Layer 8 of a small transformer language model trained on English Wikipedia (15 layers, counted from 0, width 96).
Take only the direct path to the model's output, skipping the later layers: a vector added to the residual stream pushes a token's score in proportion to its dot product with that token's output vector.

Output vectors of the tokens that the questions are about. A number n stands for (n - 500) times 0.0052.
"cl": 360 475 445 476 603 553 474 450 408 535 784 501 592 387 380 418 590 534 460 493 591 469 511 524 509 346 585 441 407 470 623 354 547 404 300 460 578 488 570 499 474 614 695 424 625 550 564 467 482 521 617 457 507 549 548 465 440 373 512 635 515 476 747 349 424 322 427 498 672 347 523 442 429 564 559 583 524 490 580 223 573 467 349 610 355 390 499 563 605 458 555 470 490 764 400 646
"ef": 481 500 425 690 690 276 461 415 426 257 562 507 438 481 309 348 707 492 468 474 484 322 428 468 474 481 546 433 684 266 709 452 370 605 277 435 624 572 591 383 539 609 709 424 586 520 573 617 390 466 819 431 653 415 296 493 430 432 547 449 547 704 655 448 405 404 572 447 476 415 553 813 389 497 328 540 672 254 717 572 538 477 389 656 300 351 566 571 392 676 516 411 588 532 714 506
"hip": 242 310 676 722 825 587 481 211 454 324 347 664 468 352 133 477 497 443 513 435 290 499 557 606 612 308 669 418 263 517 501 753 549 601 650 492 626 329 703 318 443 665 553 441 453 613 831 527 426 613 501 300 605 393 607 333 513 571 522 556 638 553 398 386 278 481 604 230 631 601 384 449 400 492 520 616 406 538 570 619 519 508 506 605 501 351 510 209 545 432 532 271 758 694 974 403
"ched": 245 164 743 501 673 478 506 140 349 484 540 481 543 289 245 501 501 636 485 434 411 485 628 730 406 324 567 462 262 415 539 364 416 579 521 471 668 432 615 205 473 607 585 617 878 522 549 604 338 723 624 392 668 683 687 454 555 215 770 529 347 463 463 453 410 681 531 289 507 228 619 496 439 685 398 390 576 271 758 458 533 443 475 635 599 387 284 668 491 405 806 487 444 674 587 710
"ences": 474 540 261 729 413 623 467 469 450 611 557 644 686 282 491 248 568 550 358 551 490 669 558 353 470 381 614 480 400 431 753 438 599 569 398 193 701 244 579 409 521 708 583 593 537 583 545 619 592 409 639 451 479 593 561 487 504 470 592 251 536 735 495 188 273 729 417 280 632 380 487 471 380 662 579 345 577 652 529 540 657 431 616 692 350 229 391 458 387 336 369 487 697 350 504 738
"ge": 547 280 494 735 639 462 527 379 489 409 470 498 652 307 461 241 612 689 335 494 425 472 720 498 487 584 539 530 336 341 635 640 446 395 355 610 598 434 551 501 605 640 638 400 714 589 605 500 517 452 416 359 363 553 562 381 538 699 679 602 672 523 547 313 349 508 431 530 116 652 445 598 154 398 497 446 644 434 780 457 585 460 416 494 337 475 409 542 349 620 518 539 456 497 663 517
"ited": 401 420 549 497 565 320 407 349 555 709 587 570 322 373 397 384 712 698 452 466 522 706 613 580 314 441 622 555 266 309 559 459 558 428 330 187 685 537 561 259 398 578 552 537 750 749 729 569 482 556 583 594 448 520 501 318 573 467 724 563 424 349 368 518 272 288 659 370 254 462 537 550 696 366 529 362 616 420 611 523 436 434 460 466 558 340 454 621 417 565 730 474 657 574 460 764
"med": 285 368 462 404 646 435 466 449 504 422 645 529 425 277 544 533 649 495 445 694 453 391 692 532 629 519 784 444 226 519 486 599 454 415 436 243 668 585 392 342 409 484 642 744 658 669 582 566 498 567 349 382 584 487 413 364 473 296 536 628 322 522 658 426 423 465 615 423 252 507 406 495 427 636 391 504 499 453 482 446 537 491 424 420 261 260 413 749 579 758 779 524 634 683 728 594
"ilm": 284 318 537 524 569 201 423 394 536 440 483 672 617 510 273 470 445 539 541 383 460 484 680 445 413 555 457 435 432 330 666 617 631 681 559 448 675 317 462 461 283 660 615 830 496 527 507 594 416 698 579 321 645 409 597 346 549 587 519 295 551 536 459 450 398 581 374 379 238 436 515 716 569 623 178 470 479 569 680 656 636 481 386 495 361 364 551 614 664 417 533 468 540 494 601 700
"ald": 342 583 584 543 276 243 427 364 393 745 585 590 423 451 260 231 631 536 351 336 421 661 719 483 522 383 490 457 404 407 594 538 600 658 462 424 619 374 432 438 351 680 684 489 672 606 729 535 388 713 466 309 453 423 512 559 531 407 645 429 596 475 405 408 438 536 561 409 201 496 574 620 356 442 569 506 749 475 479 608 599 513 443 678 594 275 518 446 798 512 425 514 627 369 597 634
"iew": 417 614 445 533 441 274 430 349 416 472 493 651 371 462 441 340 624 664 363 346 430 538 707 539 490 506 558 470 416 338 456 603 481 598 356 196 679 418 500 530 529 451 652 542 385 640 676 628 467 565 631 539 598 380 526 584 437 422 531 533 452 531 343 442 424 395 568 361 334 406 543 666 475 520 476 544 478 589 800 789 704 491 509 520 289 445 721 533 400 376 511 278 537 673 549 661
"ined": 356 527 483 529 534 342 443 436 574 503 513 561 487 316 444 299 512 645 414 622 320 711 797 555 367 389 662 465 266 533 683 500 553 469 325 477 689 447 525 209 458 473 610 627 588 627 676 667 452 404 590 510 482 396 301 524 505 369 651 207 370 554 655 322 344 729 590 431 253 334 696 552 430 579 589 500 674 514 442 538 565 455 479 497 582 308 661 556 414 572 653 435 391 529 498 713
"ruary": 316 357 383 528 623 283 400 467 431 350 582 558 390 40 273 328 243 503 327 448 496 559 697 925 546 656 609 458 565 289 422 582 671 584 443 152 768 338 567 750 113 648 691 632 811 457 501 528 230 562 449 273 599 354 357 344 439 369 717 389 594 520 836 231 237 654 679 467 233 391 404 762 331 731 402 322 620 526 801 640 440 409 442 757 461 385 320 741 789 552 696 451 782 405 733 881
"ne": 421 236 621 566 715 339 475 623 502 529 662 507 473 318 502 403 576 588 544 627 476 426 610 588 715 564 578 462 502 438 541 474 608 544 348 589 546 191 409 495 488 711 678 360 621 499 659 519 326 618 567 453 576 298 629 399 444 397 593 397 395 386 742 309 347 471 474 477 268 472 537 426 361 484 655 381 662 401 471 643 488 503 413 429 530 441 437 545 511 480 486 328 647 661 742 430

Each question shows what one neuron of this layer's MLP adds at an activation of 1. A number n stands for (n - 500) times 0.0012.

n276: 502 499 492 500 503 495 503 499 499 499 504 494 501 504 499 503 494 497 494 498 499 501 499 502 504 496 503 494 505 495 491 503 504 504 501 498 498 504 496 506 499 489 500 504 505 500 507 503 500 505 497 507 492 499 501 507 496 514 502 499 500 498 500 495 497 491 504 498 499 501 494 505 502 501 502 490 496 510 499 502 494 497 507 507 501 499 504 510 499 498 500 495 500 501 497 498
Pushed down most: "ched"

n375: 570 441 468 356 583 540 472 569 388 428 547 471 463 630 444 558 706 510 493 495 421 481 391 228 580 345 507 537 515 665 364 545 406 471 523 460 533 604 458 498 421 604 504 435 491 390 632 451 511 462 478 437 305 540 426 807 528 521 486 602 597 433 480 453 572 647 360 542 602 634 352 545 607 503 494 612 413 649 622 510 437 357 438 457 520 500 519 415 523 560 426 508 515 558 426 475
Pushed down most: "ruary"

n352: 498 496 497 495 497 504 494 498 500 492 503 499 499 499 497 499 501 496 503 497 501 508 498 504 505 508 495 492 501 500 501 508 503 495 496 494 494 500 500 497 503 496 502 495 500 500 495 498 496 493 496 502 498 493 499 500 500 492 489 502 494 501 501 503 500 499 498 507 497 509 503 498 504 498 505 512 502 504 500 497 508 492 498 495 498 506 498 504 501 505 505 499 509 499 499 496
Pushed down most: "ched"

n204: 501 494 498 503 498 498 506 496 497 496 506 499 491 490 494 497 493 491 504 499 494 505 507 488 504 507 494 498 497 504 511 504 499 493 508 507 499 498 500 497 501 497 502 497 500 490 498 496 504 493 504 505 505 504 503 502 503 497 500 502 493 507 499 511 495 498 492 509 502 510 503 502 495 490 490 510 506 505 509 489 511 504 498 492 494 506 496 502 503 503 504 504 501 498 497 494
Pushed up most: "ge"

n195: 498 497 504 506 497 502 506 503 495 502 500 499 494 495 498 496 501 503 507 499 500 495 504 497 500 504 497 497 496 500 508 496 499 497 501 499 503 503 490 495 500 498 502 502 496 505 499 497 500 499 496 496 498 503 498 498 508 493 497 505 494 495 501 509 503 497 506 497 505 510 501 492 498 501 503 499 497 496 502 504 502 509 502 495 500 500 502 501 503 501 502 497 504 501 504 511
Which three tokens does it push up most, strongest first? "med", "ited", "ched"

n361: 499 497 500 497 493 501 509 500 495 494 497 500 495 492 490 497 492 497 499 501 488 499 501 502 508 496 493 493 493 507 509 500 499 504 500 504 490 500 495 502 504 492 495 504 500 497 503 497 503 499 502 501 500 499 499 503 505 495 503 502 503 500 496 502 494 505 497 502 500 508 503 491 496 494 505 503 506 499 509 498 505 513 504 495 498 498 498 508 503 503 501 501 501 499 495 499
Pushed down most: "ited"

n280: 497 504 498 504 497 499 498 506 502 501 506 493 505 509 505 489 501 496 507 504 507 501 493 507 499 502 504 505 497 497 480 494 498 497 507 486 494 497 498 505 496 497 491 502 507 508 507 506 501 496 496 494 495 501 494 495 506 503 496 497 508 497 504 498 504 498 504 486 502 504 503 495 503 490 502 510 492 492 493 502 504 500 505 507 500 499 492 499 507 507 514 490 509 499 497 504
Pushed up most: "ited"

n111: 500 502 491 504 495 498 495 498 500 492 499 495 510 502 501 496 496 491 503 508 500 499 496 502 507 504 503 499 507 491 490 502 492 501 502 494 491 506 499 503 500 496 503 500 511 500 504 500 499 498 495 506 496 502 498 495 506 502 496 498 502 502 506 502 496 495 500 498 496 507 500 485 505 494 504 518 498 498 502 499 505 501 505 499 495 500 492 503 514 503 513 496 508 500 494 500
Which three tokens does it push up most, strongest first? "med", "ruary", "cl"

n343: 501 502 499 503 501 500 497 504 498 505 498 498 500 509 505 498 500 494 500 507 506 511 496 509 503 501 509 509 497 491 489 496 496 501 503 491 492 488 500 507 492 501 500 502 508 499 505 501 504 502 496 500 498 499 501 496 498 503 503 497 507 498 502 503 497 498 500 492 494 501 499 489 501 496 496 511 495 492 495 502 506 491 503 504 499 494 498 497 509 497 508 494 497 495 491 499
Pushed down most: "ef"

n122: 496 506 495 494 503 502 491 508 504 505 497 493 504 499 498 508 505 504 493 500 503 498 495 509 496 501 500 495 509 495 495 502 501 507 492 492 502 506 502 504 506 502 503 500 505 502 492 504 500 503 501 501 496 504 492 487 488 496 492 500 507 500 500 490 504 504 504 498 493 498 499 503 509 507 512 489 493 504 500 499 493 495 500 500 501 499 504 495 504 500 490 496 507 503 502 495
Pushed down most: "ched"

n327: 499 498 498 504 495 503 504 503 503 495 512 495 494 495 498 487 491 496 507 505 499 502 498 499 507 501 489 499 496 496 496 496 500 495 504 494 496 501 504 494 499 497 485 498 497 497 503 503 503 488 495 496 505 501 500 499 499 500 497 498 501 505 495 502 500 500 502 504 502 512 505 500 491 495 496 508 503 502 506 489 501 503 500 504 493 507 493 499 495 509 506 495 508 505 506 500
Pushed down most: "ilm"

n109: 505 491 504 497 503 498 502 497 503 503 501 508 491 500 504 500 496 498 494 507 496 495 498 484 506 499 497 498 498 500 511 506 503 507 497 513 498 495 497 495 503 496 497 488 495 487 503 494 494 504 501 510 509 502 503 501 500 494 500 499 493 497 497 498 501 495 498 501 493 508 496 492 506 507 504 501 500 503 500 498 491 491 496 499 493 505 498 498 493 502 491 507 502 503 503 498
Pushed up most: "ne"

n293: 621 423 564 420 312 776 421 457 747 378 379 576 456 702 419 365 539 612 365 514 580 510 654 549 504 634 380 171 442 748 311 543 525 238 597 522 323 623 575 685 494 533 304 362 529 570 352 640 369 655 349 412 593 721 561 674 535 413 515 483 500 626 414 395 408 679 553 362 574 690 438 571 419 470 564 555 384 343 500 279 543 558 286 488 446 639 507 594 482 472 589 710 373 470 427 404
Pushed up most: "ge"

n359: 495 504 508 501 496 501 500 496 502 496 497 500 496 502 498 499 499 497 508 503 506 505 499 504 508 506 500 504 500 494 498 495 488 492 502 493 503 501 505 502 510 501 497 501 501 502 503 502 491 498 500 496 495 496 502 498 507 503 510 498 503 498 501 508 494 502 494 493 501 491 499 494 503 489 504 512 505 496 500 506 507 498 505 492 498 496 497 499 505 499 508 489 498 494 497 506
Pushed down most: "cl"

n29: 506 494 501 513 499 494 508 495 498 498 504 500 490 498 495 500 503 502 495 503 497 496 500 493 506 498 504 507 506 491 509 491 501 506 502 497 504 500 504 500 492 501 498 503 503 492 503 509 504 506 502 502 503 503 506 509 497 505 503 499 500 503 495 505 506 498 501 512 505 505 497 499 491 503 488 494 498 505 499 497 493 504 496 501 500 500 504 495 498 489 499 504 486 492 501 501
Pushed down most: "med"

n53: 642 504 520 215 629 603 445 599 579 466 667 447 531 713 425 338 484 482 495 603 455 650 455 373 481 634 371 436 542 506 319 428 393 443 343 586 534 610 431 481 526 506 513 539 457 664 542 630 515 514 485 440 482 575 502 788 571 426 411 516 489 656 531 527 433 643 392 507 456 340 316 449 401 436 521 597 393 613 494 483 255 230 644 461 495 567 659 461 387 665 416 462 500 481 602 500
Pushed up most: "ined"

n158: 502 500 498 503 501 507 504 498 498 496 498 503 503 506 504 499 504 499 493 504 499 505 502 498 499 508 504 511 506 498 499 501 504 511 496 499 505 502 505 504 498 509 502 498 500 491 498 501 505 505 499 500 507 503 502 502 493 498 491 499 496 502 498 495 506 496 502 513 501 501 501 502 501 512 486 491 498 506 488 499 495 493 499 500 502 499 502 493 502 491 495 505 494 503 502 490
Which two tokens does it push up most, strongest first? "ences", "ilm"

n153: 491 501 498 499 496 495 492 505 505 505 496 494 500 506 507 503 499 504 503 498 508 497 488 510 503 497 502 502 502 496 489 499 498 501 502 489 497 501 498 499 497 489 495 500 505 513 500 504 503 497 505 498 493 504 500 491 504 492 502 498 510 496 505 496 503 500 500 490 489 490 501 493 506 492 507 503 494 495 498 502 495 493 502 506 501 501 495 494 501 500 506 494 510 493 495 503
Pushed down most: "ge"

n288: 495 501 504 502 502 495 497 497 506 504 501 488 501 502 501 506 508 498 506 494 497 493 497 504 494 506 500 502 507 499 498 495 495 496 498 496 501 500 492 504 499 508 514 505 498 501 493 497 497 496 504 498 501 504 494 485 505 496 494 502 502 503 501 501 500 498 492 495 499 497 500 501 497 500 502 502 493 492 501 505 498 498 499 493 501 504 506 496 510 495 499 500 499 494 502 506
Which three tokens does it push up most, strongest first? "ilm", "ef", "ruary"

n125: 506 498 504 501 505 498 498 490 499 506 497 495 497 505 495 503 509 500 504 494 497 499 505 497 497 511 502 505 509 507 510 498 494 501 501 503 506 502 496 509 504 505 517 503 495 499 490 498 495 504 502 505 501 502 502 501 513 505 499 502 500 499 500 506 492 496 489 509 503 497 499 510 498 499 496 506 503 497 500 500 508 499 500 488 507 504 500 500 506 498 510 508 493 497 500 503
Pushed up most: "ilm"

n300: 516 502 358 619 378 571 631 324 361 445 358 500 461 497 503 271 485 486 387 655 511 429 516 423 442 515 544 506 498 406 416 545 507 392 421 458 531 495 602 591 491 469 583 470 207 559 505 414 492 397 523 706 593 599 485 577 503 566 526 628 492 537 483 467 524 387 515 554 678 522 589 395 698 673 474 500 469 482 570 497 784 575 391 445 378 569 546 683 492 458 432 505 536 535 533 390
Pushed up most: "iew"